Layer 2 of a small transformer language model trained on English Wikipedia (10 layers, counted from 0, width 96).
Take only the direct path to the model's output, skipping the later layers: a vector added to the residual stream pushes a token's score in proportion to its dot product with that token's output vector.

Output vectors of the tokens that the questions are about. A number n stands for n times 0.003.
"der": 37 74 141 225 -4 4 -129 -43 -481 132 -37 13 20 -12 -212 100 -295 -124 -75 -297 -67 -275 56 -254 55 104 0 90 62 129 -311 205 -26 -55 135 -15 50 159 175 22 174 30 108 5 -15 -61 102 313 -156 55 105 111 -226 80 -69 -53 90 -20 212 32 -226 28 -11 -13 -193 -97 -223 -354 -242 -239 256 51 152 -30 -266 -71 -236 -20 -158 -105 290 -64 40 140 84 -53 143 232 -245 -156 28 -25 -163 -88 177 -4
"ot": 117 -162 120 63 13 -3 178 10 96 -15 21 -3 240 104 -28 52 48 -55 -20 111 121 -150 -64 -98 -4 -36 99 -40 21 66 171 -144 0 124 -56 10 41 92 -59 -113 -59 -183 13 -321 -48 -158 100 -19 -97 -70 -109 3 35 -174 -214 -30 -62 12 -108 67 -141 -157 70 -13 -39 -97 -336 -176 -252 113 29 -50 76 -7 -34 -46 -106 117 -139 117 -256 115 70 -71 11 100 -122 -29 -106 -228 -53 -153 -256 -98 51 3
"elf": -27 244 155 -126 278 55 -11 14 66 -123 -50 0 32 91 -142 329 70 -66 169 -138 74 -344 18 -68 -220 443 54 49 56 -27 -265 -110 132 65 89 -2 82 124 106 91 -43 37 178 -45 462 419 -43 70 61 -313 189 39 162 -186 -81 29 180 247 -138 -239 -89 175 -66 -262 -19 -170 -10 211 -22 64 26 15 89 -199 -138 222 -347 230 157 -104 358 -188 -256 113 -113 43 98 33 -126 -18 26 -138 39 132 229 73
"ruary": 40 -101 330 275 248 198 215 -17 -127 -146 37 -304 101 -175 402 136 -43 250 -60 -171 -46 -232 -120 -97 -361 112 167 -183 -260 -56 -29 95 -263 371 68 -56 374 -180 -38 -24 101 -271 51 50 340 -26 -106 200 -386 160 267 -188 13 -197 -148 -202 106 312 -241 77 0 51 96 -40 152 384 -6 -119 100 -18 220 -374 394 -205 -300 -391 -174 -151 -262 61 93 -299 -258 114 -279 -413 334 105 -225 -159 -139 -280 146 -207 0 -42
" ft": 112 -138 146 114 75 -95 10 111 -439 5 119 67 59 17 244 256 276 -128 9 -8 -25 -44 -84 84 30 -69 78 16 -6 236 -139 140 -115 -71 -27 -63 29 75 -18 274 78 -52 209 -27 142 212 -116 288 -233 159 286 -209 -64 -268 34 -100 117 157 30 -165 -113 51 222 -205 236 189 -132 9 -102 -395 -222 74 128 125 -190 122 -32 -162 -49 -154 142 -63 -171 -209 -242 18 -102 -56 -30 -67 33 -130 261 -138 173 -124
"ained": -98 -52 42 -125 25 152 158 233 -151 -87 0 13 19 35 148 104 13 49 25 0 83 -300 -143 105 -358 8 46 -264 -53 160 -186 -42 190 166 40 -42 70 -36 -104 -45 -77 99 210 328 115 -49 18 -5 -403 -95 -140 -4 -191 -230 51 -231 77 8 -150 34 -132 154 143 16 238 166 -137 123 -73 -123 -45 70 76 126 -175 44 -8 -71 -237 -314 -114 147 -108 -70 -312 -145 34 81 -14 -131 109 -279 -97 -286 43 -46
"up": 117 150 140 59 110 35 70 11 91 38 141 0 139 -82 138 301 -58 208 154 18 308 -136 154 -118 -175 -78 -7 188 87 53 178 51 -7 176 49 0 85 -48 8 37 0 125 32 271 -59 101 -158 17 29 -7 -106 -27 -142 -209 -173 -105 90 158 96 110 101 32 74 -97 -66 -60 -253 160 -238 -234 41 96 146 52 -103 161 -82 -64 -114 111 -67 4 -71 207 251 -101 42 44 -34 209 187 -56 265 193 42 76
"ance": 9 -77 204 180 -23 77 198 384 -55 -96 -161 139 15 198 76 250 28 161 23 -247 -17 -114 -112 -248 -78 22 174 -59 -111 150 72 -31 -35 -65 -80 -14 43 90 71 -140 -191 -86 137 109 197 -102 65 253 12 -291 -198 -114 -363 88 31 32 125 -21 210 221 -243 262 -107 95 -222 169 188 -212 -224 -228 34 140 -39 -76 -410 -136 -261 -45 158 93 93 81 -82 14 -39 -41 -28 102 62 -35 39 -47 90 -48 135 -369
"ers": -109 278 70 385 -40 -38 -32 190 -105 -24 -53 88 85 -147 198 17 105 -158 -25 -76 38 -226 30 55 -8 -29 196 57 158 -38 221 -103 78 41 0 -9 34 56 -83 40 -126 108 89 26 20 -237 100 -4 -124 -31 -91 78 49 99 126 29 -32 139 25 193 93 162 9 107 -74 -94 -86 -22 -64 -163 211 -77 -82 85 17 -240 -105 -82 -314 242 -277 -113 -11 196 15 152 88 110 66 92 -153 -199 -75 144 -134 -48
"ene": 77 209 175 -16 -83 139 148 53 18 -91 -162 55 148 140 274 181 36 -92 -171 130 -148 -117 -142 -236 -173 -150 7 -130 -35 -7 -95 -31 -34 -82 58 7 140 3 -220 77 -66 -210 57 -37 126 100 0 104 -187 -15 131 175 69 -48 -175 105 155 36 -264 304 -68 -83 72 4 -65 39 -113 -39 -105 -96 97 -149 -25 130 58 150 -195 -4 -398 -313 284 169 -23 140 111 27 0 -19 -49 39 4 -89 -46 -106 141 -221
"ograp": 105 264 248 163 46 93 237 187 -31 -155 -60 -138 304 128 -129 255 76 161 -148 -242 200 -257 -210 -79 -28 4 -15 42 -231 47 55 -229 8 145 -317 -66 89 -11 65 98 -113 102 79 -150 -69 57 -109 -123 -161 55 322 -74 -22 -56 -355 -98 80 -113 -190 177 68 -9 203 -8 64 74 -77 8 -141 -13 53 -196 133 -24 -262 -13 127 41 -236 5 -108 0 37 -126 -270 99 -21 -100 -19 -187 -17 -113 89 -13 -66 62
"em": 50 171 -23 -133 136 157 62 -120 38 -82 -18 122 210 80 -30 -25 -230 -26 -81 -222 -135 -181 -68 143 153 -143 69 -3 -23 93 17 -80 290 -152 56 12 110 -43 37 21 63 51 -19 41 0 30 -4 43 -45 -212 -192 -76 141 60 20 -158 -13 -36 -10 -32 22 72 -57 -88 17 74 -190 154 13 -358 202 199 -88 55 -246 106 -32 92 -179 233 17 -106 -135 116 128 184 -90 -59 0 152 251 153 -26 -7 -125 29
"por": -102 96 -117 190 -71 203 257 169 -132 -51 195 -189 153 -121 100 124 -214 11 25 -181 -39 -114 -60 75 42 102 81 -111 5 -98 20 28 -121 -40 -182 -44 74 103 316 -58 157 -234 0 65 120 160 -114 180 -409 -107 -50 -37 -122 14 -79 -124 224 -114 -49 -103 -192 115 -31 -225 20 -58 -262 -33 131 -131 -36 88 259 -191 -5 115 -215 48 -79 -28 -25 -414 -100 83 -132 161 -155 40 -33 -194 268 -9 -26 100 113 42
"ted": -8 51 233 69 0 50 39 43 -350 -172 -106 -50 94 -155 125 153 -151 -32 67 164 -257 -249 -93 -210 -20 -236 -140 37 -6 58 92 76 60 89 -97 -36 109 30 9 435 -61 -102 65 278 20 133 39 -182 -230 110 82 -223 -79 95 264 -4 -71 150 -152 -37 -41 -76 301 -139 121 36 266 -22 -70 -122 191 -127 301 -121 -348 -66 56 -24 -85 -467 -127 64 -13 23 -254 49 135 -151 -136 -230 375 0 -60 -93 -167 36
"ilt": 95 -4 102 17 89 59 -59 191 96 -47 -61 -72 155 285 264 -65 -246 -149 168 -168 -180 -220 -157 -106 -239 0 226 -136 -64 -12 -138 100 -65 104 -96 -21 258 -72 -4 312 7 104 139 -193 107 54 83 261 -64 320 -5 68 -31 185 0 50 67 -12 -214 -85 -65 -49 197 -240 20 25 -4 25 -176 -159 41 -231 -109 -111 -100 -4 -114 68 -255 -143 -5 -93 -231 -22 -142 96 183 -20 281 -260 18 -187 -23 22 -125 -200
"ul": -43 183 -19 -28 -73 -40 -105 -117 105 47 -38 -101 47 -131 117 -144 -62 -172 -63 149 -17 -188 134 -52 -253 -9 98 -147 142 -48 7 -89 62 230 84 9 77 75 -85 -30 75 -5 21 72 23 106 -90 27 -221 -66 -223 86 114 -37 -240 -60 -13 8 118 -36 127 -144 -71 60 -53 -154 40 146 17 -83 62 -48 88 -124 -113 90 -63 62 -128 -48 119 87 45 -67 0 -51 -73 -15 -150 -103 -134 -86 -168 -25 -167 18
"==\n\n": -126 16 38 -85 184 175 49 50 -395 -78 -19 19 212 -130 -35 71 -107 -3 -56 -99 -88 -60 -17 -218 -25 55 -239 -148 -204 109 90 -118 -101 60 -85 2 123 -22 128 188 -42 35 129 182 -37 -187 37 215 33 -43 65 -120 -164 0 -275 -129 145 0 -321 150 115 115 115 -163 -102 142 -38 30 118 95 -76 28 -52 -127 -195 48 41 74 -33 219 213 -260 112 110 -272 -26 60 167 -8 -9 134 -199 -91 -12 -18 102
"any": -85 94 375 114 75 48 119 72 -41 -255 -85 63 441 -48 180 -79 8 199 -125 163 104 -58 -68 -24 -160 270 51 -180 100 162 -100 106 49 127 151 -25 151 -3 139 39 120 -23 -18 -147 -69 288 60 156 -123 -63 34 28 -196 102 -315 -109 69 -21 -73 -97 -132 -42 111 -108 91 55 -89 -116 69 24 84 -103 -143 -42 -129 -8 -259 56 140 -199 -93 -65 82 116 132 -109 16 -65 -4 -173 190 -383 -35 -139 -106 16
"ra": -200 33 149 70 139 293 15 48 21 204 -77 143 83 -220 -11 42 146 -39 71 185 -37 -181 -32 -100 -161 52 36 20 -81 110 -4 -92 -83 71 62 21 107 15 107 -105 91 115 -19 181 -51 -38 -55 51 -107 -81 31 219 130 148 190 4 13 48 111 3 -163 -248 -192 -87 48 -11 40 123 -69 -307 175 120 91 -80 -201 102 -116 -73 -20 196 17 12 -88 -97 19 -148 -47 162 -24 -188 108 -270 -10 96 -108 -218
"ty": -24 36 165 178 -9 145 126 -287 -149 -114 4 -109 182 -105 -90 112 -190 -27 146 98 -81 -209 179 -286 63 161 -231 -24 27 -20 -146 224 0 -204 4 -38 -12 180 -58 178 -52 -150 86 -13 -48 -115 -132 -14 -233 184 270 -88 -54 -116 173 123 38 74 219 -71 246 -55 275 -45 -25 137 124 -187 -111 -206 65 -268 -92 -38 -190 -124 4 39 125 -155 179 43 9 109 -23 64 304 209 -355 81 294 -234 -185 67 100 -139
"ured": -58 235 236 182 349 202 90 -25 -13 -209 141 -36 -108 -149 110 444 -185 20 -105 83 71 -262 -215 239 -229 39 16 -105 0 111 -122 75 73 267 -35 -33 95 4 -50 -17 -131 -45 158 196 248 98 -121 200 -310 171 19 -134 -147 -124 -196 -87 116 -12 -47 48 22 -28 157 -108 154 189 -149 35 -126 45 189 -181 5 -184 -120 206 175 -189 -128 -179 58 121 -88 88 -357 66 22 -73 -109 89 79 -285 197 -46 -67 31
"ies": -44 -225 115 16 -212 257 -93 -68 -112 -203 -102 44 96 55 -114 14 44 -127 -62 4 -37 -117 -53 -8 137 85 275 58 -80 -22 -209 102 186 -149 -62 10 85 -10 179 224 -91 10 174 -110 26 8 155 113 -226 19 34 59 257 -79 -162 151 -21 -14 50 293 -212 -170 53 85 -76 164 -145 -54 -101 191 13 -62 -13 130 -75 100 -57 7 -48 252 116 -173 -148 37 -70 -195 -12 27 -27 30 202 -324 -130 -265 -50 -276
"ice": 259 41 201 12 52 126 -21 290 -48 4 -66 52 9 -19 66 28 69 79 -86 30 172 -299 -11 -52 9 -47 -117 11 25 -118 -282 -4 96 -221 155 -2 4 216 -136 39 -111 215 109 -86 17 151 35 240 -55 -41 17 92 -74 -98 -70 234 52 -158 -8 213 -291 377 214 -71 -12 28 167 -66 -47 48 8 154 136 27 -116 -345 -175 -95 115 36 -113 4 -204 100 12 82 4 31 -138 -288 -204 -4 -25 -82 -79 -127
"ern": 39 150 -134 145 -77 -43 65 122 5 -104 25 46 125 -145 15 -162 -4 -130 -63 -205 83 -344 13 56 60 234 65 52 -143 -30 -81 155 41 -30 -24 9 158 132 -179 55 0 -63 62 -40 244 11 -8 182 -198 153 34 -38 194 -95 110 -125 59 179 -82 -106 -50 171 -116 -63 -99 -28 -303 59 -52 -61 147 -11 -26 -164 16 -216 -127 -141 -165 -87 271 4 84 -48 52 10 99 85 -48 53 188 4 164 190 115 -152
"ile": 150 126 271 -120 44 146 87 -73 145 -80 71 -85 -161 -71 50 295 74 29 -247 -140 23 -134 -120 -117 59 -232 204 -177 5 161 -368 127 -190 106 -171 -32 45 137 -33 -83 164 44 -43 125 -62 68 110 328 -166 -42 -9 43 29 -27 -322 -75 120 80 -274 -7 16 170 39 -155 -27 188 -153 87 -226 90 -21 -139 -9 12 -114 107 -214 -7 -9 81 191 -119 -124 59 8 199 -65 -109 -163 -247 93 -36 14 -121 -179 -12
"ered": -43 253 256 209 46 39 20 212 -380 -313 152 -9 260 -120 277 0 61 -107 55 -406 130 -239 -91 69 -98 -58 275 -101 157 146 44 -114 44 126 -52 -31 90 156 -138 18 -121 54 147 199 162 15 5 248 -247 156 -59 -135 91 -51 240 14 -12 166 -196 -33 140 194 -39 -52 151 46 -113 -99 -245 -181 353 0 10 58 -16 44 -186 -160 -301 -129 -33 278 -91 82 -29 82 111 129 98 -190 -101 -254 213 152 -102 -170
"ret": -160 54 71 70 24 208 163 298 0 39 148 4 79 -178 182 61 -235 118 -75 -15 -19 -212 -40 -84 -117 54 147 -91 -10 -126 -201 197 77 256 17 -10 119 186 -16 -4 92 -152 73 127 232 97 65 96 -254 116 214 4 29 236 102 -106 98 108 201 -116 -146 130 -175 135 119 59 -82 70 -37 165 157 -50 187 -208 -148 -114 64 -92 -204 -80 165 -114 -59 -167 88 -244 -92 -46 -130 80 284 -171 32 173 -95 -12
"ton": 105 92 435 150 105 -196 117 124 -182 115 -283 -191 259 -79 -38 205 49 134 152 38 38 -229 -18 -109 118 63 -189 -170 -20 26 -121 254 140 -76 102 -22 38 7 155 190 -110 -38 -28 -158 40 141 53 -13 -237 126 304 -68 13 -127 -13 64 21 157 192 70 45 68 133 -99 31 -32 -12 -99 -219 229 9 -89 211 31 -36 -17 -149 4 9 -63 57 -106 196 17 0 -203 304 97 -73 -141 385 55 97 75 -54 93
" =\n\n": -143 -21 141 209 -256 -77 129 0 -434 86 -13 -50 238 23 193 185 -190 59 -98 -39 -78 -61 -19 -182 -47 367 -186 -76 -272 35 -139 -200 8 -4 -97 -28 128 -49 -103 -32 -129 -38 50 -94 155 -13 68 155 -62 -4 240 -92 -197 -88 23 -69 87 -79 -474 158 42 44 66 -307 36 229 -17 122 76 -8 79 -26 141 -88 -140 -289 -63 40 -14 218 249 -109 -61 -56 87 41 -244 -28 167 134 121 168 -48 -13 -23 -12
"pe": -58 246 283 -32 196 -117 -139 146 34 132 51 58 228 -58 162 479 -182 193 181 126 101 -154 0 -67 20 -22 49 -12 130 12 -107 -20 -267 -97 -124 -75 54 -45 208 4 -150 -128 -65 290 20 99 -59 -44 -346 80 163 -91 -134 -115 -89 123 129 36 -91 174 -341 -113 175 -404 -30 -164 -251 -61 115 -108 33 -206 210 -26 0 -38 36 99 -149 15 84 -392 -128 -37 -122 40 72 155 -171 -212 -140 -35 -187 -69 120 49

Each question shows what one neuron of this layer's MLP adds at an activation of 1. A number n stands for n times 0.0017.

n216: 168 127 45 245 183 -83 65 -20 -36 45 74 -84 -59 -137 37 27 221 -28 19 -41 -220 -40 -49 -9 -128 -99 87 -118 -9 30 8 -24 98 9 57 56 -85 -28 102 150 -29 -106 -110 30 -49 -23 28 -59 150 -73 -12 69 30 -55 -140 37 65 33 -26 83 49 63 54 0 -72 -250 30 -73 -5 45 164 33 101 55 8 -24 -27 -125 -95 74 13 -112 -120 -148 -124 58 102 81 89 43 156 99 151 96 -52 25
Which two tokens does it push up most, strongest first? "ton", "ers"

n128: -51 61 53 -3 -86 12 -87 51 146 -34 90 -44 61 -25 114 159 -74 47 30 57 -57 77 -22 -90 115 -96 -111 109 51 -38 -29 180 37 -182 -70 -101 50 -107 -106 2 109 81 27 0 -28 85 -9 -44 -96 113 23 48 -185 58 89 -58 33 187 38 19 -28 99 57 -16 -85 57 9 207 -37 -67 -96 -19 148 -56 -72 -41 90 -5 56 -41 -57 -78 215 115 -25 125 75 45 -86 -71 98 8 36 41 -74 124
Which of these tokens does it push up most? "ted"

n227: 49 97 -107 -117 106 165 161 95 16 57 -76 44 95 -112 -35 -59 -135 -148 -103 196 -113 -35 -10 -24 -46 7 -23 25 45 36 -24 58 91 11 59 73 47 115 -14 32 -16 -138 -22 -30 10 -32 17 -33 23 -56 -32 -7 67 -16 -74 12 -99 -51 -57 -123 34 155 49 121 -113 110 71 4 -57 89 -3 -5 -48 -117 -33 4 64 75 -80 124 11 -65 8 -39 3 28 0 43 3 39 181 -15 118 67 16 59
Which of these tokens does it push up most? "ret"

n177: -116 81 -72 117 24 -126 -158 110 52 -90 -47 -58 -150 19 126 -126 153 -154 -55 -112 -143 -49 44 108 15 26 49 -71 18 89 36 -15 9 110 -67 104 95 81 188 -21 -63 10 9 -88 -44 61 9 123 183 3 -52 -33 119 -128 112 44 -22 92 53 213 44 -30 -29 89 -63 143 100 -50 -9 -18 65 -41 139 203 -93 18 -59 -128 -56 95 -61 49 66 131 86 -94 44 22 14 36 -55 -122 -15 -49 -52 9
Which of these tokens does it push up most? "ers"

n195: -24 25 45 160 -46 59 -122 76 -75 -37 89 198 121 -276 100 -8 -69 -12 24 -30 25 65 0 91 57 147 67 128 79 -16 6 -136 -95 -85 -153 -73 81 14 -151 63 35 -78 85 87 89 -118 84 38 -35 104 -34 -46 142 135 -37 -256 -1 -75 -5 37 40 95 1 1 -215 43 -122 -9 45 -45 154 102 -7 5 138 37 47 9 157 -118 15 -136 -184 -31 145 -7 61 -48 -12 -42 118 319 21 129 71 2
Which of these tokens does it push up most? "ern"

n96: 31 74 32 39 -96 165 109 36 176 -106 -70 -113 -69 -168 129 12 -33 -58 43 -109 163 85 38 -41 -14 -21 -99 95 148 -228 -42 -24 -199 -97 -56 199 -470 -6 -136 73 -64 143 194 -197 2 -22 121 -17 -9 -111 -9 57 -11 -18 -84 -32 63 50 147 -77 -72 -161 151 -17 27 73 15 9 196 -2 42 59 -114 69 147 -95 -24 -5 -47 31 -34 -50 75 58 31 12 96 -87 -94 -78 -54 -76 -63 17 -1 -90
Which of these tokens does it push up most? "ice"

n76: -48 39 5 178 -19 -123 -3 154 -41 -23 -10 -23 -225 -216 115 -53 60 17 78 47 75 190 -43 55 18 35 -58 -73 147 18 135 -91 69 8 -7 -12 20 144 -129 230 17 79 41 72 1 23 -37 -47 73 -100 23 -30 -50 20 27 -47 -24 -116 82 45 -113 -120 -9 -51 5 119 -89 -13 8 3 -72 198 75 -7 198 -89 48 -78 -79 68 59 -68 -56 -42 -51 103 167 -45 145 177 -166 124 -13 68 -81 -99
Which of these tokens does it push up most? "ers"

n245: 10 248 -35 122 20 -44 -30 36 -116 59 -169 10 -5 120 185 37 27 -106 145 -13 -140 -192 -18 19 -57 124 152 -24 -135 13 55 7 130 93 -42 -18 271 72 -91 49 43 212 -94 81 119 -4 -47 -119 -60 -23 -78 -49 21 0 44 60 -66 -10 -11 -94 -33 -211 156 118 214 -111 69 83 -108 28 50 -181 -4 66 86 63 110 46 -34 140 -37 -78 -3 17 22 151 -6 -25 64 -35 -28 -22 -32 -1 148 -104
Which of these tokens does it push up most? "ilt"

n159: 175 237 -50 -24 1 -29 60 -67 -132 -146 -75 -23 3 -72 -4 79 -148 -97 14 55 -141 51 -78 50 -83 41 -50 -43 -15 -148 -159 -69 -129 -23 171 120 -76 -9 -73 102 128 -54 34 -15 -106 107 -29 22 53 -114 -51 149 -39 -56 86 -3 23 -25 -35 3 -146 22 -135 -28 19 -30 12 21 -32 108 166 -24 -204 -45 -167 212 16 -105 54 6 -131 -103 -52 53 -103 -40 -37 -2 -7 53 109 86 -39 -42 12 -40
Which of these tokens does it push up most? "elf"

n172: -5 158 23 75 -97 58 -28 -21 -48 -27 25 6 -24 -83 -135 215 59 -24 -125 -49 65 -191 69 86 -3 45 143 -5 -145 -46 38 -3 -50 -79 127 177 129 -118 28 -145 8 108 97 -149 -76 -21 99 -46 -12 -22 -125 66 32 -70 -68 -191 4 26 108 -106 -96 -63 -78 -66 -115 21 -46 25 -116 -19 -56 48 -178 38 5 42 157 -45 29 32 -6 -20 3 -119 32 -186 -38 -124 25 94 58 78 12 94 -50 166
Pushed down most: "ted"

n95: 194 -107 -44 136 49 -40 196 23 -175 -148 -55 -135 -35 -57 43 -77 49 4 170 25 93 60 -106 -53 162 -83 -130 -84 -111 17 -107 -64 -83 11 -107 -56 322 -59 16 157 -26 21 -21 -1 4 -25 -33 94 42 49 138 132 -163 32 -41 -149 34 -32 -93 38 -113 87 99 37 198 154 31 -163 -22 -59 124 -12 130 121 103 -8 -41 -10 -90 11 14 -32 -36 -42 -60 57 6 140 91 -38 66 -167 -24 205 90 -36
Pushed down most: "ul"

n48: 63 -15 29 108 -111 -128 115 38 -57 51 113 110 198 0 65 85 -100 -63 -192 -27 -20 67 16 -74 24 32 158 73 -146 -82 -47 -66 -84 -74 75 79 73 91 27 40 33 -15 -194 -48 -1 1 15 -126 189 61 -8 31 120 -200 49 -122 -90 -14 -40 93 -142 -175 -4 -13 -26 41 22 -18 -105 153 31 -17 -21 -23 -16 147 57 -52 -20 63 13 8 -49 -40 -18 59 4 -107 50 -71 122 -83 50 152 -4 -2
Pushed down most: "ained"

n61: 43 106 -26 -19 -23 -67 84 -50 -47 -7 77 -149 15 -118 -63 -77 28 -54 -102 -36 -38 17 49 181 27 145 25 44 39 -4 -61 -151 175 142 38 -128 147 -69 107 -19 -40 -234 -50 -173 49 -37 6 99 33 -26 -65 -104 88 -36 36 1 136 -108 -196 106 -15 -105 56 32 -29 -73 254 -47 -98 5 -4 -57 -138 26 -68 -6 -1 56 38 -134 -104 -96 -66 112 -78 49 -31 -19 -69 -84 -52 -76 3 41 32 79
Pushed down most: "up"

n32: -91 -162 -133 48 -25 90 -31 -14 18 12 -21 73 25 -155 81 -103 -88 55 -137 -27 92 22 -97 161 63 75 40 138 -105 -83 50 49 -50 54 29 121 51 -25 14 -15 18 -15 -15 -25 74 -6 5 -172 92 -50 132 -146 270 115 -1 166 11 -3 -3 9 114 63 102 -159 -172 42 36 -47 161 -185 45 177 80 -4 -98 54 31 -87 49 -4 -139 86 -66 66 9 124 57 -231 36 110 -6 125 -52 -56 -61 10
Which of these tokens does it push up most? "em"

n130: -173 63 196 6 28 2 -16 -129 -83 -73 -3 128 41 44 19 -67 -73 100 -42 -8 -58 7 -217 46 -75 48 -179 53 -182 56 -27 98 -13 -99 66 -90 227 -132 25 35 14 -163 -73 53 91 172 90 68 48 -17 -36 -114 -200 48 -106 -61 1 -59 48 122 -131 30 -16 63 39 76 106 61 32 3 -135 -28 -46 -88 -31 23 -17 -50 95 78 93 -12 5 13 -57 -47 -58 116 44 -157 40 -172 -27 21 29 -39
Pushed down most: "ers"

n115: -20 -136 20 -42 38 63 66 -69 -213 14 102 -45 -84 107 204 -108 68 117 15 82 -77 108 -97 -27 -16 -105 -13 -3 -142 -57 -167 -12 -27 -52 -15 35 25 31 -64 -57 67 82 -129 83 -59 35 -30 -9 14 83 14 61 -37 -113 109 -284 -26 3 99 14 -56 167 106 21 48 -88 80 51 -68 8 -101 -67 -66 58 66 63 -74 -55 136 -36 64 -3 3 77 -35 114 -21 147 98 -47 -3 -49 -29 42 60 -56
Which of these tokens does it push up most? " ft"

n218: 15 -96 57 -185 98 113 111 20 133 -14 71 120 -85 -53 -49 -92 62 -1 122 0 61 172 -74 -26 22 -38 -54 -66 64 -109 -57 42 39 -142 -176 206 89 -174 73 87 -204 -56 61 -12 -10 108 26 -126 -119 78 99 -25 105 -23 82 -72 -61 -6 72 -141 145 -240 -133 -129 46 -100 7 104 106 -17 -7 -30 -106 12 -124 21 -276 -102 -116 56 24 75 -31 -147 96 114 -40 -30 -107 18 -141 -156 -17 -3 6 35
Which two tokens does it push up most, strongest first? "ra", "elf"

n200: -56 43 18 -92 5 29 -6 -110 -18 -116 -19 -90 94 -163 -6 -56 95 92 -131 -20 111 -44 -26 -32 -59 58 5 -59 -82 -63 -39 16 -83 83 20 -41 132 21 0 -51 190 -5 29 51 -113 -37 -35 -27 37 -14 -155 21 -122 149 28 -106 71 92 -89 85 -75 -190 -46 -48 -120 -108 7 35 -41 39 21 -107 -141 -146 -111 68 -218 111 83 -109 -79 59 79 60 -53 140 108 22 -36 -43 41 -160 -8 100 -41 112
Which of these tokens does it push up most? "any"

n12: 50 -79 -45 -227 -26 -23 -61 10 51 -51 81 49 -46 -266 -47 -27 70 119 -264 -37 -45 130 29 30 45 58 19 -12 -128 -56 121 -51 -56 -17 61 -6 -229 8 47 46 39 96 -119 67 56 63 -152 17 31 -4 27 -91 -88 71 -77 -34 81 78 -89 28 -46 -42 103 40 46 6 43 -188 -89 32 116 21 -81 97 -4 -81 17 76 -61 -12 -73 101 -201 84 -98 -110 28 -11 -43 47 -103 -35 36 20 93 79
Which of these tokens does it push up most? "ruary"

n54: -63 -84 -114 -25 29 -170 11 80 -120 -86 87 122 25 -13 -123 75 44 43 -87 28 -19 -30 58 57 21 -142 -101 49 138 -5 -59 74 -45 -26 9 0 33 -188 -50 99 -12 -119 -56 -121 83 -8 108 70 -30 89 46 -44 -15 -95 -103 40 69 43 50 94 145 72 -86 -102 90 -53 -104 -62 1 -4 99 48 21 65 23 61 -1 127 26 -16 121 -88 6 -216 -90 52 -86 4 -40 156 104 -80 96 67 -106 -55
Which of these tokens does it push up most? " ft"

n43: 99 15 -120 40 49 73 56 104 11 72 176 -12 -24 31 24 74 -22 59 10 60 18 -6 -124 144 -80 69 -45 58 -188 47 -95 -30 -13 -33 114 19 189 -17 -90 -151 -12 -114 44 -87 48 -141 -10 191 51 -12 122 25 104 104 21 -124 66 12 -8 130 51 40 31 2 -12 -192 26 -34 -71 189 140 27 164 -90 126 15 42 8 46 67 6 -16 -49 190 -9 54 -18 89 151 -70 -135 -114 -131 -181 -24 129
Which of these tokens does it push up most? "ruary"

n10: 23 -42 -41 -106 22 -119 -33 -268 -35 61 -20 107 12 46 -39 -158 41 -19 -19 152 12 156 -49 56 -101 -84 -119 90 -164 -94 -35 42 206 -49 29 -162 -164 -49 -150 70 -9 -105 -21 16 -131 -11 -40 162 149 -98 106 125 144 7 -112 160 34 -25 -82 136 68 12 94 -92 73 21 38 -66 91 -66 159 -50 -95 -173 4 6 25 135 102 16 96 -11 67 -52 -47 31 26 85 -145 80 44 86 23 88 4 -47
Which of these tokens does it push up most? "ty"

n194: 102 40 43 4 139 155 0 4 -41 82 -67 -24 120 -87 -27 22 -140 45 -108 0 -73 -84 -8 -50 -188 -23 -13 -21 -28 -119 38 19 18 -83 47 128 57 20 37 -16 106 73 89 108 -63 -49 47 70 76 4 -7 165 -68 27 -30 87 -50 -28 106 59 71 -27 38 -51 -126 -7 1 -172 -74 -44 63 -129 -127 -37 65 -72 -62 -41 -6 14 7 -25 -29 124 53 58 -21 -24 123 -30 98 -35 86 -11 9 -108
Which of these tokens does it push up most? "der"

n19: 49 -44 100 -40 146 186 131 -21 -133 61 54 -13 138 -21 -81 -11 -58 55 -202 116 -111 6 -77 49 -40 -5 17 15 -18 -31 64 80 28 -110 -1 -123 -23 71 -150 124 16 -164 -117 116 -174 -21 87 -43 -16 175 11 212 224 64 -29 105 52 -8 -43 -83 -79 -145 17 101 -83 86 -60 77 -63 -31 99 -25 2 8 -18 -39 53 -67 -123 -85 44 227 101 115 -7 -29 33 -143 -179 -14 -112 94 32 -3 -48 -223
Which of these tokens does it push up most? "ene"

n222: 156 -17 14 112 17 -134 -67 -150 -83 -175 9 14 67 -72 -27 -57 26 -8 63 56 -71 -174 -59 71 -4 38 -100 -249 9 -98 44 -121 233 5 -113 -3 40 8 52 -10 215 18 -164 113 -11 71 96 44 26 25 12 -145 -64 -134 152 -44 -31 20 30 -9 93 38 82 -22 -38 -81 -8 -32 19 -12 7 -61 -121 -81 -144 22 148 -31 107 92 -32 -83 -65 -126 54 -10 -174 81 209 -43 61 -105 117 47 46 170
Pushed down most: "ene"

n117: 15 89 -63 -5 -65 193 57 95 14 173 -33 -62 14 89 239 17 -48 46 -14 -104 127 -123 -61 59 -38 137 107 95 -92 35 -1 -63 8 -68 -106 8 2 63 -2 -86 -126 -101 148 -79 169 -68 100 -209 -1 -57 -60 50 75 43 44 62 -63 8 3 -180 192 -85 -141 -138 -86 -26 -19 5 -23 -172 10 27 7 37 -208 95 -12 53 -148 99 -177 1 24 -88 58 -78 -122 -156 170 17 4 1 -19 -38 47 -7
Which of these tokens does it push up most? "em"

n132: -5 -1 84 53 34 3 33 5 34 -64 28 -69 -21 95 18 -81 11 -42 -8 155 4 94 -20 -2 -26 -33 -34 -19 -33 -27 8 4 31 -43 -55 33 -27 -44 -19 41 17 -27 48 47 4 64 38 26 -72 -71 38 -17 60 12 -15 4 -27 -27 9 -53 -30 33 -16 -61 -100 -8 -28 -41 -30 -6 55 62 19 -41 -1 26 20 -1 -129 9 123 48 -76 -45 30 -26 9 44 18 -4 -5 -94 -71 42 -60 -22
Which of these tokens does it push up most? "ene"

n94: 53 -10 3 16 16 2 50 147 7 -26 -10 73 100 74 31 15 -116 -83 -16 97 95 -118 -5 32 149 9 -99 29 -32 -2 78 -25 -72 -60 -106 77 346 32 139 87 -103 -129 -64 -74 53 47 11 173 44 -126 92 -92 -15 -64 -86 -60 -124 -119 47 17 46 2 16 -45 -38 -95 -14 24 37 126 -39 -15 12 79 61 -57 168 -159 -247 77 119 47 37 -165 -61 -97 -24 -75 -47 -67 127 19 -60 19 -11 -97
Which of these tokens does it push up most? "ograp"